Layer 5 of a small transformer language model trained on English Wikipedia (8 layers, counted from 0, width 128).
A neuron adds its activation times its output weights to the MLP's output. To switch it off is to set its activation to zero at one token and run the rest of the model.
A neuron's activation on a vector x is GELU(weights . x + bias), where the dot is the dot product.

Input weights of the MLP neurons that the questions are about. A number n stands for (n - 128) times 0.0021.
n204 (bias -0.015): 145, 152, 113, 96, 133, 47, 100, 133, 122, 153, 80, 53, 139, 131, 145, 85, 118, 171, 118, 183, 117, 163, 97, 74, 87, 192, 81, 134, 104, 141, 110, 170, 189, 112, 159, 141, 155, 93, 146, 119, 196, 158, 153, 118, 184, 118, 168, 152, 111, 129, 142, 145, 107, 158, 158, 131, 116, 79, 115, 131, 93, 128, 105, 141, 130, 107, 140, 110, 120, 143, 195, 91, 165, 114, 107, 126, 128, 104, 173, 165, 124, 180, 71, 142, 102, 107, 158, 102, 102, 147, 98, 120, 150, 132, 158, 151, 77, 141, 122, 119, 157, 96, 116, 118, 116, 183, 144, 81, 114, 133, 114, 124, 144, 113, 152, 109, 108, 119, 150, 124, 133, 148, 113, 194, 113, 74, 135, 133
n327 (bias -0.027): 118, 122, 147, 79, 138, 87, 131, 88, 153, 101, 106, 120, 128, 128, 95, 116, 73, 162, 162, 99, 147, 160, 154, 129, 93, 152, 99, 222, 139, 136, 147, 104, 118, 122, 197, 144, 120, 114, 127, 50, 173, 108, 154, 86, 136, 105, 153, 125, 155, 117, 110, 114, 139, 116, 152, 123, 78, 102, 99, 121, 170, 178, 136, 109, 84, 118, 157, 120, 132, 81, 64, 118, 152, 73, 139, 120, 184, 60, 154, 114, 112, 166, 69, 82, 227, 150, 121, 79, 176, 134, 127, 124, 139, 94, 138, 121, 129, 92, 134, 113, 199, 164, 103, 60, 119, 216, 91, 90, 169, 143, 177, 122, 124, 208, 146, 96, 130, 180, 161, 66, 116, 149, 153, 118, 110, 133, 82, 119
n377 (bias -0.018): 126, 138, 126, 137, 155, 58, 157, 87, 141, 161, 201, 154, 101, 144, 140, 143, 48, 134, 164, 113, 136, 79, 110, 145, 90, 142, 145, 193, 136, 108, 129, 155, 13, 146, 123, 127, 164, 111, 149, 148, 155, 103, 156, 230, 115, 70, 113, 147, 136, 106, 158, 186, 153, 87, 88, 136, 184, 160, 139, 159, 105, 98, 193, 148, 118, 143, 100, 128, 158, 129, 195, 133, 96, 100, 60, 121, 166, 112, 146, 131, 96, 148, 157, 76, 151, 171, 125, 82, 132, 165, 137, 146, 52, 157, 123, 155, 135, 127, 143, 82, 68, 103, 133, 110, 93, 154, 97, 101, 130, 112, 140, 161, 208, 143, 119, 110, 62, 92, 170, 167, 80, 115, 114, 121, 97, 155, 138, 146
n496 (bias -0.009): 117, 108, 179, 117, 111, 89, 137, 129, 170, 53, 135, 78, 139, 121, 174, 134, 154, 183, 110, 166, 145, 123, 105, 123, 74, 122, 79, 124, 88, 115, 126, 61, 161, 121, 112, 92, 80, 166, 149, 141, 118, 174, 161, 146, 134, 161, 124, 82, 146, 130, 156, 107, 137, 104, 135, 118, 185, 144, 149, 155, 79, 131, 127, 124, 99, 207, 127, 104, 85, 147, 114, 122, 128, 98, 124, 174, 142, 14, 140, 119, 117, 132, 134, 118, 120, 97, 158, 5, 187, 118, 141, 100, 97, 95, 135, 103, 79, 145, 73, 103, 182, 114, 110, 161, 88, 85, 105, 161, 191, 146, 141, 68, 80, 149, 130, 126, 134, 109, 129, 130, 148, 135, 102, 197, 112, 169, 163, 163

Output weights of the MLP neurons that the questions are about. A number n stands for (n - 128) times 0.0021.
n204: 151, 98, 119, 76, 136, 138, 113, 84, 70, 110, 161, 192, 165, 142, 48, 93, 119, 73, 136, 93, 157, 134, 152, 168, 192, 77, 149, 125, 111, 159, 131, 98, 115, 97, 55, 170, 123, 128, 93, 121, 129, 128, 132, 94, 143, 111, 96, 183, 94, 116, 162, 105, 110, 76, 178, 122, 101, 166, 179, 154, 157, 192, 84, 178, 81, 156, 168, 139, 131, 141, 161, 184, 81, 82, 128, 149, 154, 146, 124, 138, 156, 73, 165, 176, 166, 129, 98, 120, 111, 89, 137, 121, 92, 164, 79, 186, 159, 96, 132, 175, 114, 133, 104, 148, 121, 157, 88, 105, 183, 150, 150, 113, 148, 107, 94, 139, 159, 166, 142, 100, 171, 76, 83, 140, 109, 161, 91, 149
n327: 99, 125, 112, 161, 105, 181, 140, 157, 149, 77, 104, 173, 135, 98, 127, 147, 155, 117, 96, 161, 121, 155, 207, 130, 90, 88, 125, 159, 173, 156, 154, 108, 152, 130, 104, 125, 115, 158, 127, 128, 149, 98, 110, 82, 117, 129, 48, 83, 165, 174, 91, 171, 61, 104, 106, 201, 134, 136, 75, 90, 139, 157, 127, 139, 115, 63, 180, 110, 163, 75, 151, 143, 150, 122, 120, 140, 105, 113, 172, 146, 141, 170, 138, 88, 103, 90, 223, 232, 145, 182, 87, 172, 201, 103, 191, 118, 87, 180, 178, 128, 121, 56, 84, 170, 140, 89, 114, 124, 111, 72, 95, 109, 111, 88, 185, 137, 110, 119, 131, 115, 135, 99, 139, 153, 150, 91, 80, 101
n377: 99, 112, 140, 116, 96, 120, 147, 131, 184, 165, 88, 149, 126, 178, 84, 77, 242, 117, 90, 180, 145, 83, 157, 153, 145, 157, 111, 114, 142, 63, 181, 69, 150, 142, 113, 168, 149, 81, 161, 95, 74, 195, 69, 127, 121, 180, 159, 234, 119, 174, 116, 59, 126, 157, 122, 156, 149, 105, 143, 114, 153, 152, 97, 108, 48, 61, 99, 147, 113, 187, 74, 130, 198, 129, 208, 130, 79, 164, 92, 104, 129, 128, 96, 86, 88, 111, 105, 111, 48, 95, 113, 157, 189, 83, 168, 107, 130, 145, 119, 125, 191, 130, 108, 152, 185, 130, 97, 113, 201, 92, 178, 133, 156, 167, 95, 103, 129, 140, 78, 146, 142, 167, 140, 141, 162, 146, 90, 96
n496: 178, 34, 110, 191, 114, 69, 99, 127, 116, 217, 80, 149, 149, 181, 74, 119, 145, 116, 115, 126, 107, 199, 125, 66, 142, 145, 142, 162, 158, 138, 161, 170, 118, 129, 132, 172, 92, 96, 136, 118, 143, 97, 147, 141, 138, 70, 179, 137, 112, 130, 114, 135, 126, 197, 168, 138, 128, 146, 151, 137, 172, 116, 121, 104, 121, 78, 98, 133, 102, 106, 176, 148, 96, 216, 90, 104, 157, 205, 102, 137, 119, 150, 160, 163, 122, 88, 102, 106, 130, 144, 140, 99, 120, 116, 101, 111, 126, 97, 120, 160, 33, 135, 119, 162, 179, 205, 186, 89, 147, 133, 66, 152, 163, 153, 89, 77, 89, 9, 72, 124, 138, 69, 133, 148, 199, 81, 114, 190

Each question names a token from some text and the token that comes next. It shows the vector x that enters the MLP there. A number n stands for (n - 128) times 0.066.

Then comes g, the gradient of the next token's log-probability with respect to the MLP's output, scaled to length 1. A neuron's effect is roughly proportional to its activation times (output weights . g). A number n stands for (n - 128) times 0.0033.

"2", then " are"
x: 140, 125, 101, 123, 138, 126, 110, 135, 52, 123, 117, 122, 113, 116, 127, 146, 125, 120, 141, 106, 127, 120, 152, 159, 118, 141, 120, 136, 163, 119, 119, 125, 136, 111, 139, 136, 134, 100, 143, 131, 135, 115, 104, 123, 124, 107, 99, 143, 132, 131, 133, 163, 126, 130, 127, 133, 132, 146, 124, 122, 113, 150, 119, 116, 174, 137, 95, 140, 127, 100, 121, 140, 137, 136, 135, 121, 128, 128, 121, 168, 180, 148, 136, 123, 114, 133, 122, 134, 149, 140, 124, 92, 109, 123, 110, 135, 144, 133, 129, 148, 146, 148, 107, 128, 136, 136, 112, 97, 146, 120, 112, 135, 155, 136, 139, 125, 107, 142, 137, 114, 118, 103, 145, 129, 143, 140, 117, 101
g: 93, 90, 152, 125, 113, 113, 141, 150, 137, 116, 88, 169, 123, 93, 107, 139, 120, 88, 152, 135, 124, 127, 166, 150, 174, 158, 154, 119, 106, 132, 140, 146, 122, 103, 115, 120, 85, 127, 98, 177, 163, 105, 108, 142, 145, 108, 109, 144, 101, 169, 168, 140, 107, 121, 146, 190, 120, 109, 129, 115, 163, 144, 197, 130, 128, 141, 172, 126, 105, 160, 153, 153, 70, 155, 113, 59, 129, 159, 128, 87, 113, 112, 114, 93, 131, 117, 173, 118, 138, 117, 126, 121, 128, 175, 92, 78, 122, 160, 188, 132, 66, 178, 106, 130, 148, 103, 135, 137, 116, 75, 96, 102, 123, 102, 129, 144, 139, 122, 152, 138, 92, 128, 137, 112, 124, 125, 138, 135
Switching off which neuron hurts the next token most? n327

".", then " ("
x: 118, 126, 94, 151, 124, 102, 136, 132, 30, 142, 153, 127, 137, 137, 118, 131, 115, 128, 129, 106, 93, 110, 119, 152, 127, 121, 121, 129, 146, 137, 111, 148, 134, 152, 136, 125, 115, 115, 143, 136, 135, 155, 139, 117, 122, 133, 74, 140, 124, 138, 148, 126, 116, 124, 116, 132, 141, 142, 137, 130, 134, 131, 155, 126, 149, 117, 121, 131, 125, 113, 122, 143, 141, 124, 122, 135, 119, 104, 124, 129, 146, 144, 153, 122, 117, 134, 113, 151, 143, 126, 117, 119, 125, 128, 126, 145, 133, 133, 133, 134, 148, 119, 134, 146, 122, 116, 111, 125, 116, 126, 137, 123, 119, 129, 129, 149, 136, 128, 142, 121, 147, 109, 114, 158, 131, 138, 141, 92
g: 126, 182, 135, 55, 132, 159, 94, 126, 117, 130, 110, 112, 118, 146, 132, 185, 148, 168, 150, 118, 139, 112, 149, 162, 135, 82, 112, 139, 132, 174, 78, 111, 115, 82, 101, 126, 128, 123, 145, 133, 109, 115, 108, 151, 104, 103, 113, 156, 139, 77, 132, 98, 155, 91, 153, 137, 169, 128, 145, 130, 94, 127, 78, 170, 102, 117, 124, 125, 127, 152, 82, 116, 161, 172, 107, 173, 97, 111, 135, 127, 131, 113, 113, 95, 99, 154, 144, 138, 77, 136, 146, 124, 151, 142, 129, 130, 171, 97, 122, 152, 142, 164, 193, 91, 169, 93, 133, 118, 117, 110, 155, 113, 194, 112, 128, 113, 146, 137, 151, 158, 139, 100, 155, 97, 108, 92, 144, 113
Switching off which neuron hurts the next token most? n377

" named", then " the"
x: 132, 133, 110, 166, 92, 109, 111, 149, 50, 115, 129, 125, 170, 145, 131, 156, 137, 117, 135, 125, 134, 134, 121, 156, 137, 126, 101, 123, 121, 142, 129, 110, 130, 152, 118, 131, 126, 128, 168, 120, 148, 144, 125, 103, 121, 139, 129, 120, 136, 102, 109, 129, 118, 109, 109, 136, 154, 119, 133, 118, 120, 142, 103, 98, 139, 112, 118, 130, 139, 109, 110, 116, 150, 122, 130, 138, 113, 119, 108, 130, 131, 136, 144, 138, 127, 119, 151, 127, 155, 127, 151, 124, 125, 133, 155, 103, 115, 115, 132, 147, 145, 101, 126, 147, 107, 131, 133, 137, 133, 132, 132, 115, 108, 121, 150, 138, 130, 114, 109, 154, 138, 143, 128, 160, 130, 136, 114, 129
g: 125, 143, 138, 185, 91, 159, 137, 133, 103, 104, 139, 134, 165, 149, 148, 115, 157, 137, 139, 177, 97, 183, 130, 108, 155, 156, 174, 122, 86, 76, 128, 168, 142, 111, 134, 85, 135, 104, 109, 142, 112, 144, 126, 112, 118, 144, 124, 91, 122, 141, 103, 125, 104, 151, 130, 94, 72, 178, 142, 114, 105, 189, 162, 95, 147, 149, 122, 130, 61, 133, 153, 128, 86, 78, 136, 149, 103, 159, 126, 113, 101, 138, 123, 114, 175, 100, 109, 139, 154, 47, 145, 126, 123, 155, 138, 101, 115, 95, 131, 127, 125, 134, 121, 111, 111, 149, 136, 125, 137, 186, 138, 168, 139, 143, 104, 121, 118, 102, 133, 152, 107, 104, 95, 104, 116, 127, 188, 146
Switching off which neuron hurts the next token most? n496

" of", then " winning"
x: 127, 137, 123, 136, 94, 126, 123, 155, 22, 121, 125, 112, 120, 131, 138, 146, 126, 137, 122, 133, 116, 101, 135, 116, 119, 122, 135, 127, 115, 123, 133, 150, 135, 128, 136, 130, 119, 117, 138, 127, 148, 127, 137, 130, 114, 143, 136, 133, 103, 170, 129, 118, 134, 121, 146, 124, 123, 146, 122, 98, 118, 133, 140, 121, 154, 144, 110, 149, 128, 110, 128, 138, 134, 128, 146, 141, 116, 135, 96, 99, 144, 119, 143, 128, 127, 134, 122, 134, 132, 102, 124, 112, 130, 152, 143, 131, 124, 142, 138, 135, 136, 141, 117, 138, 134, 151, 144, 116, 122, 148, 106, 121, 133, 126, 110, 121, 146, 119, 120, 97, 142, 138, 129, 134, 143, 146, 162, 102
g: 117, 158, 145, 128, 136, 158, 173, 140, 120, 114, 184, 90, 101, 122, 168, 119, 122, 173, 125, 119, 163, 124, 106, 151, 165, 161, 144, 111, 99, 176, 150, 109, 111, 147, 122, 110, 128, 136, 140, 116, 87, 88, 122, 131, 161, 126, 115, 112, 149, 85, 151, 158, 163, 112, 117, 110, 151, 106, 101, 124, 114, 98, 133, 115, 138, 87, 145, 116, 75, 135, 137, 118, 131, 130, 162, 109, 131, 113, 119, 130, 112, 113, 102, 170, 78, 160, 161, 124, 86, 130, 170, 110, 144, 108, 157, 88, 75, 61, 117, 99, 156, 99, 142, 115, 133, 111, 165, 143, 121, 96, 114, 114, 113, 127, 146, 177, 150, 173, 141, 85, 197, 193, 145, 118, 103, 108, 104, 143
Switching off which neuron hurts the next token most? n496

" had", then " a"
x: 156, 117, 124, 174, 123, 124, 124, 128, 64, 122, 131, 125, 137, 128, 144, 148, 132, 114, 155, 101, 138, 123, 132, 131, 133, 123, 124, 140, 144, 126, 136, 145, 122, 141, 126, 131, 133, 94, 149, 152, 160, 155, 103, 123, 124, 100, 114, 139, 115, 119, 133, 143, 96, 122, 103, 132, 158, 154, 116, 124, 108, 135, 146, 131, 147, 135, 119, 140, 117, 145, 126, 142, 122, 139, 130, 131, 122, 149, 120, 133, 141, 132, 130, 145, 109, 122, 129, 127, 147, 104, 144, 104, 111, 137, 115, 130, 125, 114, 137, 91, 145, 141, 146, 143, 108, 101, 140, 115, 159, 110, 124, 127, 154, 132, 98, 121, 88, 84, 113, 145, 127, 127, 163, 123, 106, 128, 136, 111
g: 116, 101, 117, 132, 117, 110, 138, 170, 122, 111, 89, 109, 160, 170, 106, 153, 145, 110, 148, 160, 129, 146, 113, 140, 156, 162, 163, 121, 120, 116, 78, 148, 76, 136, 120, 109, 131, 122, 92, 100, 130, 112, 178, 96, 53, 175, 114, 150, 144, 117, 151, 146, 124, 128, 144, 152, 156, 117, 144, 103, 103, 151, 96, 114, 126, 58, 91, 145, 108, 169, 133, 136, 118, 143, 134, 145, 133, 120, 106, 88, 178, 120, 122, 102, 123, 126, 110, 132, 145, 103, 56, 160, 76, 93, 87, 151, 130, 117, 112, 144, 148, 158, 117, 193, 82, 105, 134, 132, 126, 140, 136, 148, 154, 206, 122, 139, 129, 116, 122, 164, 141, 160, 117, 165, 134, 122, 144, 126
Switching off which neuron hurts the next token most? n377

" retired", then "."
x: 136, 129, 119, 145, 123, 114, 100, 138, 48, 138, 123, 120, 164, 144, 120, 144, 133, 123, 105, 107, 157, 132, 121, 177, 145, 98, 140, 129, 144, 122, 109, 132, 148, 134, 140, 128, 124, 119, 154, 100, 153, 148, 119, 120, 128, 139, 128, 125, 130, 106, 141, 149, 123, 112, 121, 111, 153, 121, 128, 118, 117, 122, 117, 104, 132, 121, 123, 127, 136, 136, 122, 126, 166, 126, 111, 145, 133, 117, 144, 145, 158, 145, 144, 123, 123, 124, 144, 106, 131, 124, 140, 112, 124, 128, 93, 103, 146, 128, 135, 114, 145, 110, 124, 138, 135, 97, 110, 109, 120, 125, 153, 119, 138, 116, 126, 135, 135, 123, 92, 143, 116, 143, 121, 167, 144, 123, 144, 111
g: 132, 145, 136, 118, 138, 184, 119, 84, 140, 168, 134, 131, 112, 136, 140, 171, 152, 191, 108, 135, 128, 59, 103, 143, 116, 111, 80, 126, 113, 174, 128, 142, 111, 69, 130, 127, 115, 154, 176, 129, 144, 128, 111, 109, 108, 83, 115, 142, 166, 121, 122, 187, 131, 115, 131, 110, 145, 155, 144, 180, 118, 122, 142, 125, 78, 145, 125, 95, 134, 79, 86, 175, 145, 101, 111, 141, 122, 130, 125, 150, 148, 126, 133, 98, 134, 172, 108, 166, 93, 108, 78, 167, 106, 118, 146, 176, 135, 160, 79, 139, 133, 107, 139, 130, 112, 144, 102, 99, 137, 129, 109, 147, 151, 82, 142, 138, 132, 153, 177, 101, 122, 80, 116, 156, 120, 128, 128, 83
Which neuron, switched off, raises the next token's probability most? n496

" up", then " of"
x: 143, 130, 121, 137, 90, 123, 106, 129, 61, 140, 109, 127, 146, 96, 133, 163, 110, 136, 132, 159, 138, 150, 159, 133, 146, 125, 117, 129, 122, 141, 132, 129, 130, 138, 150, 151, 138, 117, 148, 125, 133, 127, 113, 115, 123, 133, 122, 156, 121, 95, 120, 129, 130, 109, 109, 128, 165, 113, 104, 111, 99, 130, 92, 102, 133, 140, 116, 117, 144, 126, 146, 103, 147, 137, 140, 140, 127, 167, 119, 155, 135, 144, 134, 125, 107, 124, 124, 139, 135, 153, 106, 131, 124, 135, 127, 162, 126, 132, 120, 146, 130, 125, 120, 130, 124, 144, 119, 96, 149, 119, 122, 111, 151, 120, 110, 132, 129, 135, 112, 145, 114, 135, 136, 142, 143, 122, 128, 88
g: 122, 126, 118, 108, 143, 138, 149, 142, 153, 140, 182, 163, 132, 114, 163, 151, 133, 155, 187, 137, 125, 105, 106, 107, 127, 118, 125, 160, 109, 100, 78, 110, 171, 155, 156, 167, 141, 86, 103, 98, 125, 133, 146, 119, 135, 97, 131, 110, 134, 151, 101, 105, 128, 109, 95, 163, 99, 107, 118, 107, 132, 152, 153, 174, 139, 191, 93, 152, 151, 84, 190, 117, 117, 115, 87, 169, 118, 109, 115, 114, 85, 147, 107, 88, 153, 126, 179, 114, 150, 148, 107, 134, 115, 136, 139, 146, 84, 106, 103, 136, 79, 77, 157, 125, 127, 96, 125, 98, 148, 147, 149, 157, 128, 143, 131, 111, 81, 174, 158, 153, 88, 155, 108, 76, 130, 130, 96, 149
Which neuron, switched off, raises the next token's probability most? n204

" 6", then " April"
x: 142, 134, 125, 133, 144, 136, 125, 116, 56, 131, 153, 110, 134, 132, 134, 152, 130, 120, 131, 105, 129, 144, 130, 148, 122, 125, 105, 145, 141, 119, 138, 131, 165, 112, 131, 111, 146, 108, 155, 111, 110, 124, 131, 113, 127, 129, 83, 118, 152, 108, 128, 128, 136, 150, 133, 106, 154, 135, 121, 122, 111, 152, 106, 93, 158, 136, 120, 125, 128, 146, 130, 120, 150, 119, 144, 161, 124, 144, 119, 128, 122, 115, 157, 104, 123, 100, 147, 129, 145, 138, 133, 101, 129, 128, 139, 140, 124, 113, 96, 147, 145, 124, 123, 148, 136, 119, 147, 97, 135, 141, 129, 116, 139, 110, 110, 131, 146, 146, 107, 120, 148, 142, 132, 108, 114, 128, 133, 112
g: 140, 128, 154, 129, 127, 95, 78, 89, 73, 63, 116, 96, 148, 127, 100, 103, 168, 139, 132, 116, 142, 137, 164, 129, 63, 79, 151, 144, 143, 87, 105, 125, 136, 112, 130, 178, 140, 108, 94, 159, 131, 138, 124, 137, 140, 130, 114, 131, 172, 137, 131, 125, 132, 131, 119, 145, 93, 134, 136, 83, 155, 74, 130, 134, 127, 146, 159, 117, 150, 156, 152, 136, 178, 120, 107, 149, 113, 149, 177, 135, 128, 144, 171, 118, 141, 71, 128, 149, 143, 132, 123, 172, 155, 151, 167, 163, 197, 146, 99, 132, 141, 88, 130, 95, 106, 166, 100, 154, 130, 130, 101, 167, 70, 142, 113, 73, 125, 90, 121, 114, 151, 121, 124, 139, 109, 123, 138, 100
Which neuron, switched off, raises the next token's probability most? n327